Layer 9 of a small transformer language model trained on English Wikipedia (15 layers, counted from 0, width 128).
A neuron adds its activation times its output weights to the MLP's output. To switch it off is to set its activation to zero at one token and run the rest of the model.

Output weights of the MLP neurons that the questions are about. A number n stands for (n - 128) times 0.0037.
n0: 78, 44, 112, 104, 64, 109, 115, 125, 166, 87, 129, 148, 117, 122, 167, 131, 132, 136, 133, 131, 99, 111, 136, 121, 108, 111, 124, 136, 152, 146, 149, 75, 129, 124, 133, 180, 190, 88, 116, 102, 154, 146, 85, 147, 90, 171, 168, 85, 134, 127, 102, 112, 122, 93, 103, 133, 164, 135, 102, 135, 131, 123, 139, 175, 110, 99, 43, 108, 129, 116, 125, 122, 84, 108, 137, 137, 142, 135, 63, 124, 120, 182, 159, 113, 125, 137, 124, 141, 142, 74, 109, 166, 140, 87, 135, 105, 101, 154, 46, 148, 106, 103, 95, 133, 88, 152, 104, 93, 117, 92, 124, 194, 122, 131, 105, 118, 143, 86, 152, 126, 117, 131, 110, 92, 144, 137, 113, 116
n72: 170, 103, 113, 168, 150, 115, 85, 126, 152, 81, 128, 102, 134, 132, 149, 134, 91, 193, 152, 150, 197, 191, 165, 140, 172, 140, 137, 158, 23, 108, 148, 132, 141, 114, 191, 79, 168, 170, 91, 100, 111, 135, 111, 151, 176, 119, 105, 207, 138, 127, 115, 171, 162, 140, 113, 127, 71, 220, 88, 132, 78, 79, 129, 143, 93, 147, 145, 151, 96, 127, 101, 102, 181, 150, 110, 119, 143, 126, 118, 63, 130, 194, 139, 136, 152, 115, 142, 104, 151, 144, 151, 119, 175, 89, 120, 130, 135, 135, 102, 197, 60, 151, 152, 136, 170, 151, 196, 120, 147, 83, 105, 99, 134, 106, 151, 103, 113, 143, 112, 139, 132, 172, 63, 109, 116, 67, 132, 95
n106: 172, 152, 136, 139, 118, 106, 125, 135, 55, 146, 59, 120, 108, 120, 161, 141, 173, 129, 100, 42, 112, 124, 54, 164, 150, 99, 79, 144, 94, 151, 107, 81, 110, 141, 91, 156, 91, 29, 70, 181, 181, 123, 135, 113, 154, 133, 117, 159, 134, 132, 143, 146, 88, 163, 219, 159, 128, 143, 135, 104, 146, 149, 112, 122, 118, 149, 126, 108, 227, 156, 143, 101, 67, 115, 120, 101, 134, 94, 122, 144, 99, 125, 171, 124, 130, 161, 116, 114, 133, 148, 148, 111, 124, 110, 100, 99, 126, 151, 103, 133, 141, 123, 162, 93, 132, 140, 193, 163, 116, 136, 107, 126, 165, 112, 85, 138, 99, 137, 115, 112, 79, 122, 113, 131, 142, 173, 106, 112
n146: 118, 99, 133, 158, 178, 117, 123, 93, 129, 137, 131, 140, 127, 119, 119, 144, 120, 154, 194, 133, 87, 134, 136, 112, 64, 189, 140, 93, 130, 131, 102, 132, 125, 165, 114, 161, 158, 148, 116, 127, 125, 126, 110, 192, 108, 123, 123, 116, 116, 111, 87, 104, 75, 172, 157, 151, 131, 106, 143, 177, 169, 150, 161, 146, 158, 132, 136, 133, 120, 101, 121, 107, 179, 175, 104, 129, 167, 137, 110, 95, 159, 136, 83, 160, 75, 140, 179, 139, 131, 117, 115, 122, 90, 102, 97, 143, 124, 126, 133, 116, 116, 161, 153, 112, 125, 178, 147, 140, 90, 80, 106, 100, 90, 167, 138, 130, 79, 138, 117, 144, 99, 196, 151, 152, 124, 156, 54, 162
n208: 127, 59, 121, 132, 168, 71, 147, 109, 83, 93, 141, 91, 84, 161, 134, 109, 82, 124, 155, 133, 93, 90, 113, 117, 137, 172, 124, 113, 135, 120, 119, 125, 134, 124, 146, 128, 116, 146, 104, 149, 30, 131, 106, 62, 139, 161, 130, 159, 119, 104, 134, 117, 108, 108, 176, 194, 120, 197, 149, 107, 158, 94, 141, 119, 83, 134, 161, 97, 182, 144, 106, 178, 144, 120, 164, 194, 186, 118, 114, 138, 153, 110, 101, 164, 146, 121, 125, 172, 104, 157, 62, 193, 107, 98, 136, 134, 117, 115, 124, 135, 173, 168, 148, 147, 135, 132, 130, 159, 111, 116, 156, 104, 85, 137, 149, 118, 114, 111, 138, 128, 160, 121, 107, 109, 160, 76, 146, 144
n340: 118, 119, 123, 146, 134, 142, 80, 66, 152, 118, 154, 116, 158, 135, 178, 110, 147, 138, 129, 133, 121, 159, 150, 102, 159, 176, 92, 95, 137, 67, 57, 97, 158, 112, 135, 124, 111, 209, 156, 123, 109, 114, 67, 133, 133, 132, 64, 168, 101, 112, 150, 133, 195, 78, 124, 113, 148, 137, 97, 120, 104, 121, 129, 133, 159, 109, 145, 150, 146, 81, 127, 99, 220, 116, 122, 123, 137, 181, 128, 170, 38, 177, 93, 158, 172, 150, 97, 117, 150, 126, 83, 152, 117, 148, 147, 157, 125, 191, 104, 132, 126, 150, 149, 61, 81, 117, 159, 187, 137, 125, 108, 138, 162, 85, 203, 118, 106, 86, 110, 121, 136, 163, 165, 124, 200, 119, 194, 150
n391: 120, 134, 82, 153, 121, 117, 65, 165, 88, 166, 150, 163, 127, 184, 89, 140, 124, 85, 195, 63, 137, 130, 104, 74, 126, 156, 102, 95, 139, 154, 141, 105, 159, 134, 114, 131, 150, 32, 117, 144, 169, 159, 93, 127, 170, 156, 144, 58, 131, 119, 129, 192, 155, 82, 170, 166, 198, 85, 125, 136, 210, 104, 107, 149, 123, 143, 118, 126, 167, 136, 66, 104, 98, 88, 109, 137, 171, 181, 115, 158, 109, 107, 155, 147, 159, 156, 170, 92, 97, 129, 140, 135, 142, 160, 101, 119, 107, 103, 127, 111, 99, 203, 87, 111, 87, 89, 158, 114, 118, 179, 82, 168, 150, 161, 110, 148, 152, 114, 73, 155, 149, 104, 87, 119, 137, 153, 93, 116
n394: 77, 123, 163, 67, 110, 170, 145, 193, 187, 165, 154, 121, 158, 82, 98, 142, 107, 83, 142, 61, 107, 56, 112, 108, 148, 124, 115, 99, 181, 101, 196, 77, 146, 119, 133, 140, 137, 133, 124, 167, 139, 114, 158, 129, 131, 248, 209, 93, 111, 137, 148, 116, 99, 99, 123, 76, 144, 147, 124, 109, 113, 158, 73, 109, 137, 153, 103, 108, 149, 131, 105, 129, 57, 111, 153, 148, 135, 159, 135, 73, 140, 88, 134, 131, 132, 114, 165, 107, 136, 156, 79, 197, 131, 118, 138, 161, 138, 195, 184, 127, 153, 134, 133, 178, 85, 127, 117, 69, 107, 176, 133, 88, 96, 113, 27, 108, 121, 212, 82, 154, 132, 86, 131, 116, 87, 128, 110, 172
n399: 119, 101, 120, 106, 111, 86, 89, 143, 162, 144, 69, 89, 93, 127, 93, 101, 154, 145, 147, 149, 113, 130, 74, 166, 113, 166, 139, 155, 148, 128, 83, 98, 139, 214, 91, 129, 139, 176, 94, 121, 142, 137, 165, 140, 128, 117, 125, 98, 197, 135, 172, 103, 90, 108, 116, 161, 154, 149, 50, 108, 98, 169, 146, 124, 128, 121, 167, 140, 114, 206, 87, 168, 160, 76, 142, 82, 91, 111, 121, 92, 132, 110, 135, 124, 110, 96, 119, 141, 144, 127, 85, 111, 113, 123, 121, 170, 76, 102, 210, 153, 149, 113, 57, 195, 144, 155, 153, 133, 124, 19, 136, 116, 107, 151, 123, 89, 136, 99, 104, 111, 135, 141, 127, 129, 123, 113, 154, 113
n417: 113, 130, 78, 136, 138, 137, 83, 124, 141, 150, 118, 118, 100, 147, 133, 129, 81, 182, 155, 161, 129, 148, 130, 119, 148, 178, 182, 119, 81, 149, 90, 107, 146, 151, 152, 181, 111, 109, 160, 100, 105, 119, 64, 151, 143, 77, 73, 116, 150, 97, 113, 140, 162, 87, 132, 152, 116, 149, 90, 128, 126, 119, 137, 151, 123, 113, 156, 112, 105, 172, 159, 68, 120, 144, 107, 134, 155, 149, 72, 131, 150, 120, 115, 142, 128, 117, 94, 164, 103, 104, 139, 114, 81, 76, 138, 159, 118, 97, 137, 106, 74, 71, 115, 161, 125, 161, 158, 133, 142, 69, 169, 66, 165, 114, 158, 140, 105, 81, 153, 153, 144, 186, 164, 141, 169, 127, 124, 119
n447: 120, 130, 102, 109, 124, 136, 158, 174, 160, 138, 138, 163, 107, 101, 124, 157, 165, 106, 117, 69, 121, 142, 103, 166, 129, 88, 147, 138, 148, 163, 144, 108, 134, 122, 125, 115, 123, 156, 107, 124, 74, 102, 110, 88, 172, 100, 116, 104, 119, 176, 109, 137, 136, 200, 137, 135, 120, 96, 201, 115, 170, 137, 103, 143, 127, 117, 181, 156, 161, 115, 183, 80, 74, 134, 156, 129, 88, 119, 142, 149, 109, 195, 47, 111, 180, 175, 153, 149, 108, 181, 90, 147, 153, 177, 130, 107, 110, 138, 104, 111, 167, 111, 139, 119, 133, 130, 184, 145, 119, 158, 139, 84, 86, 147, 118, 133, 124, 135, 110, 73, 104, 108, 125, 132, 113, 130, 158, 88
n453: 140, 123, 195, 150, 101, 130, 87, 95, 123, 162, 168, 145, 127, 76, 150, 132, 120, 76, 146, 83, 150, 117, 112, 79, 87, 161, 95, 113, 136, 125, 146, 127, 171, 161, 76, 141, 97, 161, 122, 117, 87, 127, 161, 112, 97, 155, 120, 130, 109, 142, 56, 94, 150, 58, 85, 174, 128, 89, 108, 173, 93, 71, 164, 135, 127, 143, 156, 95, 182, 140, 158, 180, 115, 114, 126, 93, 150, 108, 82, 118, 118, 95, 127, 110, 102, 143, 131, 107, 95, 136, 159, 88, 139, 115, 145, 147, 90, 103, 119, 173, 158, 124, 118, 119, 68, 99, 57, 156, 106, 76, 139, 175, 51, 125, 101, 65, 143, 134, 138, 124, 142, 91, 97, 160, 98, 172, 152, 158
n461: 85, 102, 121, 125, 154, 191, 130, 106, 111, 140, 141, 142, 135, 108, 50, 157, 83, 152, 86, 107, 118, 90, 122, 139, 82, 169, 22, 140, 174, 105, 108, 106, 103, 134, 75, 122, 76, 114, 129, 127, 126, 116, 162, 63, 137, 137, 153, 148, 177, 145, 156, 94, 110, 188, 107, 101, 123, 154, 123, 127, 152, 106, 167, 71, 107, 134, 98, 136, 155, 114, 135, 123, 135, 125, 91, 123, 148, 101, 112, 167, 120, 77, 125, 83, 147, 159, 175, 129, 126, 103, 151, 161, 171, 170, 157, 47, 126, 112, 119, 94, 146, 177, 118, 111, 140, 139, 120, 148, 122, 170, 114, 132, 70, 72, 143, 91, 161, 97, 104, 125, 74, 132, 148, 97, 71, 184, 102, 165
n493: 102, 179, 205, 98, 156, 201, 153, 115, 132, 153, 197, 142, 98, 106, 108, 130, 161, 106, 124, 111, 112, 145, 146, 112, 87, 148, 162, 126, 129, 78, 86, 163, 185, 152, 131, 77, 124, 136, 169, 147, 141, 110, 99, 119, 164, 91, 139, 106, 105, 125, 115, 118, 143, 165, 147, 122, 122, 160, 139, 129, 68, 191, 111, 157, 178, 106, 142, 139, 117, 138, 147, 128, 108, 166, 143, 133, 167, 175, 135, 97, 157, 133, 176, 96, 125, 143, 101, 141, 142, 96, 130, 74, 191, 145, 127, 93, 104, 144, 134, 154, 134, 139, 145, 114, 152, 159, 169, 105, 140, 214, 146, 96, 107, 53, 158, 89, 88, 137, 136, 145, 108, 161, 125, 119, 158, 144, 105, 208
n503: 175, 137, 110, 134, 140, 107, 134, 102, 146, 195, 153, 117, 87, 115, 68, 151, 114, 172, 172, 111, 126, 127, 144, 134, 112, 164, 146, 107, 194, 169, 130, 164, 138, 87, 152, 123, 107, 116, 125, 104, 158, 134, 139, 160, 149, 126, 147, 82, 159, 150, 106, 135, 193, 144, 185, 100, 128, 168, 154, 89, 104, 141, 121, 91, 180, 138, 85, 157, 166, 112, 219, 98, 119, 142, 154, 175, 94, 139, 183, 74, 137, 145, 121, 140, 113, 115, 175, 84, 117, 114, 149, 83, 157, 165, 110, 161, 152, 147, 103, 133, 126, 128, 135, 132, 105, 111, 137, 110, 136, 154, 110, 126, 213, 83, 127, 141, 146, 120, 131, 111, 125, 139, 135, 99, 105, 160, 118, 140

Each question names a token from some text and the token that comes next. It shows the activations a of the neurons there, in the order above. A number n stands for (n - 128) times 0.1.

Then comes g, the gradient of the next token's log-probability with respect to the MLP's output, scaled to length 1. A neuron's effect is roughly proportional to its activation times (output weights . g). A number n stands for (n - 128) times 0.0047.

" as", then "s"
a: 128, 132, 125, 126, 128, 224, 128, 129, 128, 128, 144, 143, 131, 128, 140
g: 130, 138, 133, 159, 133, 142, 115, 131, 105, 144, 124, 152, 116, 160, 123, 112, 143, 182, 121, 139, 143, 139, 119, 158, 114, 128, 112, 99, 120, 163, 140, 95, 143, 118, 129, 89, 165, 118, 120, 106, 113, 152, 121, 132, 135, 91, 136, 127, 127, 123, 103, 131, 188, 116, 114, 146, 136, 113, 125, 147, 126, 142, 184, 155, 128, 97, 128, 121, 97, 124, 135, 129, 124, 124, 116, 132, 133, 107, 113, 134, 142, 123, 134, 150, 122, 134, 133, 175, 119, 120, 132, 121, 92, 151, 150, 94, 129, 111, 138, 117, 126, 127, 104, 139, 124, 129, 128, 126, 138, 133, 131, 129, 110, 125, 150, 116, 123, 87, 111, 137, 136, 143, 158, 134, 142, 133, 154, 146
Which neuron, switched off, lowers the next token's probability most? n340

" 1", then "24"
a: 129, 158, 128, 129, 128, 129, 128, 124, 128, 125, 128, 126, 130, 145, 128
g: 114, 135, 116, 131, 118, 115, 153, 152, 165, 133, 160, 122, 125, 167, 122, 146, 133, 127, 105, 113, 138, 129, 116, 121, 124, 146, 121, 122, 98, 106, 124, 121, 135, 108, 149, 143, 139, 148, 127, 97, 156, 144, 118, 125, 105, 139, 125, 161, 109, 135, 134, 148, 141, 110, 149, 163, 115, 117, 124, 95, 107, 132, 188, 132, 117, 112, 146, 124, 138, 126, 124, 130, 147, 104, 135, 117, 138, 129, 137, 109, 105, 111, 127, 118, 107, 96, 129, 168, 137, 90, 118, 123, 129, 141, 97, 151, 143, 123, 129, 130, 125, 130, 114, 124, 124, 151, 149, 163, 124, 62, 138, 138, 133, 171, 143, 112, 120, 114, 115, 137, 130, 113, 112, 110, 157, 130, 148, 131
Which neuron, switched off, lowers the next token's probability most? n72

" km", then " from"
a: 139, 128, 128, 120, 112, 128, 128, 144, 128, 166, 128, 127, 121, 128, 128
g: 140, 110, 122, 165, 143, 125, 176, 110, 105, 130, 132, 120, 107, 98, 144, 132, 146, 156, 164, 143, 132, 114, 140, 121, 113, 122, 158, 128, 83, 123, 95, 152, 162, 111, 137, 126, 136, 160, 131, 118, 112, 144, 121, 136, 133, 140, 121, 108, 121, 119, 129, 146, 139, 107, 144, 137, 113, 133, 125, 179, 130, 103, 140, 156, 122, 116, 121, 122, 123, 137, 129, 125, 142, 140, 139, 100, 108, 132, 118, 108, 130, 126, 134, 129, 119, 134, 120, 138, 159, 102, 139, 129, 110, 144, 123, 114, 113, 156, 134, 141, 112, 112, 108, 139, 115, 125, 137, 150, 137, 97, 108, 137, 147, 111, 193, 168, 118, 102, 143, 157, 120, 150, 126, 153, 126, 122, 160, 117
Which neuron, switched off, raises the next token's probability most? n394

"y", then "nd"
a: 126, 47, 128, 128, 124, 124, 129, 131, 128, 127, 128, 126, 128, 128, 126
g: 135, 142, 130, 121, 122, 132, 155, 142, 134, 145, 107, 148, 137, 110, 120, 116, 159, 119, 149, 87, 137, 146, 133, 164, 161, 140, 152, 86, 142, 149, 147, 166, 133, 149, 133, 148, 103, 102, 108, 128, 82, 111, 115, 108, 119, 119, 123, 127, 97, 122, 129, 142, 121, 122, 135, 128, 118, 118, 132, 133, 112, 117, 157, 130, 135, 115, 125, 135, 150, 122, 101, 117, 101, 139, 95, 143, 99, 150, 129, 105, 124, 126, 137, 143, 111, 148, 97, 143, 124, 126, 145, 118, 124, 153, 117, 113, 151, 134, 118, 145, 124, 106, 132, 158, 124, 121, 127, 156, 98, 153, 121, 157, 127, 113, 121, 146, 133, 77, 161, 118, 117, 144, 150, 121, 133, 91, 157, 144
Which neuron, switched off, lowers the next token's probability most? n72

"ic", then "ated"
a: 129, 127, 130, 126, 128, 133, 132, 126, 129, 141, 127, 130, 126, 129, 128
g: 128, 134, 125, 131, 131, 133, 127, 96, 126, 115, 125, 115, 109, 130, 146, 135, 139, 139, 128, 116, 112, 121, 116, 127, 124, 131, 160, 88, 153, 134, 149, 130, 119, 113, 137, 131, 106, 115, 122, 107, 97, 112, 111, 164, 107, 122, 140, 139, 137, 116, 112, 118, 145, 134, 158, 149, 147, 116, 136, 82, 122, 96, 119, 115, 127, 97, 130, 118, 135, 132, 149, 127, 122, 115, 94, 110, 148, 117, 142, 122, 123, 125, 119, 120, 131, 127, 105, 167, 170, 130, 131, 126, 126, 148, 129, 131, 101, 97, 119, 139, 121, 130, 113, 115, 100, 153, 126, 141, 105, 44, 103, 129, 156, 149, 138, 148, 120, 103, 138, 134, 134, 122, 115, 126, 173, 158, 147, 148
Which neuron, switched off, lowers the next token's probability most? n417

"A", then "F"
a: 127, 129, 129, 129, 128, 124, 130, 128, 128, 128, 130, 121, 128, 128, 240
g: 131, 143, 114, 121, 128, 116, 163, 157, 127, 142, 148, 99, 140, 160, 132, 120, 140, 123, 97, 111, 116, 101, 121, 120, 132, 153, 106, 130, 103, 168, 112, 113, 123, 154, 144, 130, 105, 111, 155, 87, 158, 109, 106, 136, 139, 119, 117, 135, 153, 128, 135, 135, 143, 134, 132, 154, 121, 132, 125, 89, 132, 134, 172, 157, 124, 128, 133, 123, 131, 135, 154, 108, 102, 106, 122, 117, 138, 131, 169, 131, 119, 148, 137, 115, 100, 113, 144, 142, 142, 139, 135, 133, 116, 138, 124, 108, 110, 124, 123, 118, 119, 139, 113, 144, 175, 131, 137, 116, 126, 52, 108, 107, 146, 90, 132, 143, 123, 131, 140, 123, 130, 116, 156, 121, 128, 120, 114, 129
Which neuron, switched off, lowers the next token's probability most? n503

"le", then "vision"
a: 129, 128, 128, 128, 63, 128, 129, 128, 128, 128, 128, 128, 128, 130, 128
g: 135, 135, 149, 128, 132, 133, 132, 117, 158, 126, 123, 117, 124, 115, 137, 144, 118, 123, 151, 152, 151, 154, 125, 143, 135, 140, 91, 158, 103, 132, 123, 133, 144, 150, 140, 183, 133, 121, 108, 115, 130, 122, 110, 124, 106, 128, 127, 132, 142, 132, 132, 149, 146, 127, 159, 167, 139, 136, 131, 86, 130, 130, 157, 133, 126, 120, 121, 135, 104, 103, 116, 122, 133, 119, 105, 134, 142, 126, 138, 132, 146, 193, 125, 105, 112, 152, 133, 107, 140, 127, 153, 118, 129, 136, 123, 120, 131, 152, 155, 111, 157, 119, 135, 126, 108, 148, 137, 123, 123, 76, 115, 103, 167, 119, 164, 130, 144, 133, 166, 111, 113, 129, 143, 101, 89, 137, 109, 107
Which neuron, switched off, lowers the next token's probability most? n208

" S", then "y"
a: 128, 128, 128, 99, 112, 129, 127, 127, 129, 128, 132, 89, 128, 133, 128
g: 126, 124, 102, 115, 160, 112, 146, 141, 124, 129, 134, 117, 136, 104, 129, 110, 87, 170, 140, 108, 158, 129, 119, 119, 169, 114, 149, 125, 151, 91, 133, 93, 86, 150, 121, 132, 99, 137, 149, 121, 125, 134, 148, 179, 132, 163, 138, 135, 130, 130, 136, 140, 97, 143, 104, 127, 123, 120, 125, 123, 133, 152, 160, 134, 110, 139, 128, 115, 117, 135, 137, 137, 126, 131, 156, 139, 124, 146, 133, 123, 135, 150, 131, 117, 135, 149, 156, 90, 134, 147, 68, 122, 119, 125, 159, 153, 135, 149, 132, 117, 122, 120, 160, 104, 103, 113, 125, 146, 122, 136, 122, 130, 163, 161, 118, 148, 122, 112, 108, 138, 130, 142, 119, 133, 131, 125, 124, 115
Which neuron, switched off, lowers the next token's probability most? n453

"S", then "pe"
a: 128, 73, 128, 117, 132, 128, 128, 129, 103, 128, 134, 128, 129, 126, 121
g: 139, 122, 128, 106, 119, 135, 118, 108, 128, 139, 119, 126, 108, 111, 134, 138, 145, 151, 184, 130, 172, 122, 141, 124, 99, 147, 131, 134, 134, 157, 130, 114, 120, 137, 124, 86, 138, 128, 79, 147, 97, 128, 140, 93, 78, 146, 128, 129, 144, 110, 122, 118, 129, 137, 96, 123, 124, 139, 132, 117, 115, 135, 119, 142, 84, 128, 149, 127, 136, 148, 124, 129, 127, 133, 146, 149, 140, 124, 161, 125, 158, 108, 140, 114, 126, 117, 119, 161, 121, 113, 121, 136, 130, 84, 141, 128, 107, 152, 132, 125, 114, 128, 112, 156, 111, 100, 124, 154, 118, 142, 112, 155, 139, 131, 156, 175, 142, 116, 141, 142, 152, 129, 125, 135, 145, 132, 103, 160
Which neuron, switched off, raises the next token's probability most? n399

" John", then " H"
a: 129, 128, 128, 9, 122, 128, 128, 128, 129, 128, 128, 127, 128, 129, 75
g: 123, 113, 128, 112, 125, 139, 107, 98, 142, 89, 131, 122, 146, 109, 130, 137, 142, 75, 138, 134, 123, 126, 128, 151, 106, 139, 136, 120, 97, 94, 150, 134, 144, 148, 129, 115, 149, 142, 118, 130, 121, 110, 133, 110, 145, 134, 123, 130, 146, 123, 133, 119, 100, 126, 113, 132, 144, 121, 120, 143, 135, 106, 71, 138, 149, 98, 110, 133, 138, 125, 136, 117, 112, 114, 128, 88, 123, 138, 118, 154, 122, 118, 116, 126, 159, 136, 114, 106, 162, 120, 135, 141, 113, 118, 119, 126, 137, 152, 127, 119, 150, 122, 135, 101, 138, 165, 126, 162, 128, 86, 106, 155, 120, 161, 131, 109, 108, 104, 154, 117, 101, 125, 111, 123, 169, 163, 164, 117
Which neuron, switched off, lowers the next token's probability most? n503

" (", then "C"
a: 128, 127, 131, 129, 57, 128, 131, 128, 130, 114, 128, 127, 132, 126, 131
g: 110, 113, 129, 141, 120, 118, 136, 147, 115, 141, 123, 115, 134, 130, 99, 126, 106, 129, 105, 127, 126, 107, 126, 147, 83, 112, 140, 166, 114, 96, 118, 147, 112, 143, 119, 132, 152, 87, 151, 128, 111, 124, 118, 70, 113, 140, 126, 138, 86, 127, 156, 134, 129, 140, 157, 135, 125, 120, 134, 182, 128, 107, 79, 138, 137, 133, 115, 136, 120, 120, 157, 118, 120, 124, 121, 144, 148, 119, 127, 124, 157, 148, 103, 107, 113, 119, 121, 145, 113, 148, 136, 127, 135, 149, 161, 152, 117, 129, 109, 131, 153, 124, 134, 87, 145, 139, 125, 136, 146, 109, 123, 145, 122, 107, 149, 106, 112, 100, 135, 128, 129, 134, 102, 156, 136, 106, 104, 104
Which neuron, switched off, raises the next token's probability most? n208

"\"", then "D"
a: 130, 128, 98, 128, 109, 132, 128, 129, 129, 133, 128, 128, 130, 58, 129
g: 132, 111, 103, 150, 147, 148, 129, 143, 84, 140, 131, 99, 121, 157, 131, 145, 123, 154, 134, 152, 157, 107, 135, 134, 126, 128, 122, 164, 161, 102, 146, 135, 109, 156, 126, 90, 109, 116, 137, 100, 123, 160, 131, 129, 99, 120, 147, 135, 118, 112, 148, 140, 127, 132, 106, 141, 123, 118, 133, 144, 125, 116, 149, 123, 128, 139, 134, 125, 119, 109, 123, 110, 171, 116, 133, 147, 119, 134, 99, 134, 118, 138, 142, 147, 164, 136, 99, 114, 108, 117, 102, 131, 82, 122, 124, 110, 153, 131, 136, 141, 169, 116, 122, 150, 142, 134, 111, 127, 112, 150, 124, 148, 125, 89, 94, 105, 128, 95, 126, 109, 136, 135, 152, 164, 100, 110, 129, 123
Which neuron, switched off, lowers the next token's probability most? n493

"T", then "han"
a: 129, 84, 124, 124, 128, 128, 128, 128, 128, 116, 128, 126, 127, 128, 136
g: 133, 134, 154, 153, 113, 146, 132, 117, 111, 133, 142, 104, 122, 158, 140, 141, 138, 130, 154, 123, 153, 104, 140, 127, 141, 113, 143, 144, 139, 179, 128, 85, 145, 123, 138, 140, 104, 135, 156, 105, 102, 153, 149, 99, 117, 154, 147, 130, 108, 115, 125, 132, 140, 125, 125, 167, 151, 145, 122, 118, 142, 117, 141, 137, 105, 152, 122, 121, 148, 132, 146, 103, 145, 107, 138, 124, 113, 141, 175, 100, 121, 132, 155, 119, 119, 144, 111, 81, 150, 142, 166, 115, 131, 141, 118, 130, 127, 169, 140, 127, 117, 130, 118, 150, 132, 143, 131, 107, 114, 108, 109, 137, 104, 110, 176, 148, 138, 125, 131, 121, 123, 126, 110, 103, 111, 123, 97, 124
Which neuron, switched off, raises the next token's probability most? n72

"ney", then " for"
a: 128, 128, 154, 125, 130, 130, 129, 128, 129, 128, 127, 128, 128, 128, 128
g: 118, 115, 111, 128, 124, 115, 179, 137, 110, 156, 152, 146, 99, 129, 134, 116, 139, 113, 102, 132, 114, 137, 138, 106, 107, 163, 154, 118, 123, 145, 88, 96, 105, 158, 133, 143, 105, 125, 144, 109, 124, 132, 128, 164, 156, 128, 125, 123, 146, 115, 147, 119, 139, 130, 150, 140, 96, 133, 126, 74, 92, 179, 106, 126, 94, 95, 146, 131, 136, 101, 128, 129, 118, 121, 123, 127, 111, 131, 129, 139, 134, 150, 123, 146, 129, 111, 148, 103, 116, 138, 147, 129, 136, 137, 122, 102, 144, 132, 133, 142, 124, 128, 156, 122, 145, 135, 114, 114, 154, 109, 117, 114, 123, 151, 84, 134, 133, 145, 137, 135, 106, 124, 149, 126, 154, 135, 147, 109
Which neuron, switched off, lowers the next token's probability most? n106

" Award", then "\n"
a: 129, 128, 95, 140, 121, 124, 118, 127, 130, 128, 127, 128, 104, 128, 132
g: 139, 132, 115, 125, 123, 131, 143, 170, 154, 142, 107, 105, 129, 106, 116, 148, 109, 75, 101, 122, 121, 128, 122, 134, 138, 124, 140, 178, 139, 131, 143, 165, 122, 136, 129, 116, 123, 107, 111, 171, 150, 125, 144, 103, 139, 173, 156, 114, 114, 115, 132, 116, 102, 144, 159, 121, 119, 141, 131, 135, 125, 117, 67, 138, 91, 131, 124, 125, 108, 117, 131, 144, 129, 138, 97, 139, 111, 139, 116, 105, 148, 106, 158, 129, 125, 132, 137, 125, 133, 147, 119, 120, 125, 117, 127, 133, 137, 119, 131, 112, 123, 118, 149, 161, 153, 124, 139, 97, 117, 124, 121, 138, 129, 126, 94, 132, 104, 133, 154, 149, 134, 119, 129, 119, 98, 131, 85, 144
Which neuron, switched off, raises the next token's probability most? n106

"r", then "ge"
a: 128, 128, 130, 128, 128, 128, 126, 128, 99, 129, 128, 128, 127, 126, 179
g: 126, 119, 130, 126, 149, 116, 141, 94, 128, 132, 112, 117, 155, 92, 127, 112, 163, 98, 148, 156, 138, 124, 138, 129, 135, 171, 141, 93, 111, 179, 142, 130, 114, 141, 131, 117, 94, 128, 114, 128, 157, 179, 140, 109, 143, 152, 124, 127, 110, 149, 104, 117, 129, 137, 154, 129, 122, 154, 117, 118, 128, 110, 130, 124, 131, 147, 131, 118, 123, 116, 148, 168, 114, 132, 142, 139, 107, 112, 153, 159, 120, 114, 125, 118, 143, 114, 122, 141, 138, 125, 114, 139, 139, 121, 134, 109, 117, 151, 126, 136, 119, 131, 150, 108, 146, 123, 124, 139, 129, 115, 149, 128, 124, 154, 146, 145, 143, 157, 78, 125, 131, 140, 147, 78, 152, 149, 139, 164
Which neuron, switched off, lowers the next token's probability most? n503

"it", then "as"
a: 129, 128, 132, 128, 128, 128, 129, 105, 130, 132, 129, 126, 128, 127, 129
g: 141, 148, 82, 122, 124, 121, 120, 129, 114, 110, 131, 145, 114, 150, 140, 103, 127, 124, 126, 85, 160, 147, 143, 104, 92, 94, 113, 134, 126, 136, 107, 111, 99, 149, 125, 153, 120, 133, 142, 101, 97, 126, 148, 121, 156, 121, 117, 133, 123, 130, 137, 138, 118, 139, 115, 103, 161, 142, 135, 153, 141, 131, 144, 145, 145, 92, 102, 126, 169, 107, 122, 133, 130, 104, 143, 157, 142, 129, 137, 139, 149, 119, 116, 110, 88, 149, 156, 132, 118, 124, 145, 129, 112, 116, 134, 129, 139, 112, 126, 149, 110, 118, 116, 119, 121, 114, 133, 132, 116, 150, 143, 136, 95, 122, 206, 123, 145, 132, 127, 128, 144, 118, 119, 121, 128, 103, 131, 99
Which neuron, switched off, lowers the next token's probability most? n394

" Force", then " un"
a: 129, 134, 145, 133, 130, 128, 128, 164, 129, 128, 127, 127, 43, 129, 128
g: 127, 128, 152, 126, 143, 122, 133, 113, 129, 108, 115, 109, 118, 171, 157, 133, 151, 118, 114, 140, 126, 135, 126, 117, 122, 118, 133, 135, 110, 113, 90, 145, 144, 130, 147, 116, 94, 125, 117, 88, 124, 119, 185, 141, 147, 119, 114, 145, 111, 115, 139, 108, 119, 118, 100, 134, 175, 113, 128, 97, 119, 154, 123, 113, 130, 94, 116, 129, 95, 128, 136, 115, 112, 96, 101, 140, 138, 120, 145, 148, 142, 141, 129, 120, 136, 140, 133, 185, 144, 145, 113, 133, 137, 124, 82, 120, 122, 139, 130, 129, 117, 133, 141, 114, 136, 134, 131, 149, 134, 79, 124, 126, 171, 156, 124, 134, 133, 140, 108, 122, 128, 126, 143, 142, 144, 148, 99, 159
Which neuron, switched off, lowers the next token's probability most? n461

".", then " Mc"
a: 128, 127, 125, 127, 129, 125, 129, 128, 127, 128, 93, 128, 128, 130, 118
g: 133, 130, 148, 138, 130, 153, 115, 114, 105, 109, 147, 148, 115, 109, 128, 142, 129, 150, 145, 87, 108, 156, 125, 131, 118, 119, 104, 168, 114, 132, 109, 101, 129, 117, 113, 125, 131, 120, 127, 130, 165, 130, 127, 122, 119, 139, 108, 135, 161, 138, 143, 174, 104, 138, 132, 105, 119, 131, 132, 150, 131, 141, 113, 144, 154, 138, 118, 126, 110, 145, 151, 129, 157, 149, 117, 131, 109, 116, 137, 141, 137, 177, 130, 115, 130, 141, 128, 88, 115, 143, 88, 156, 129, 113, 100, 154, 129, 100, 119, 126, 103, 114, 169, 98, 111, 144, 118, 122, 140, 140, 123, 134, 108, 106, 142, 119, 151, 92, 138, 105, 110, 146, 123, 124, 163, 106, 99, 149
Which neuron, switched off, raises the next token's probability most? n447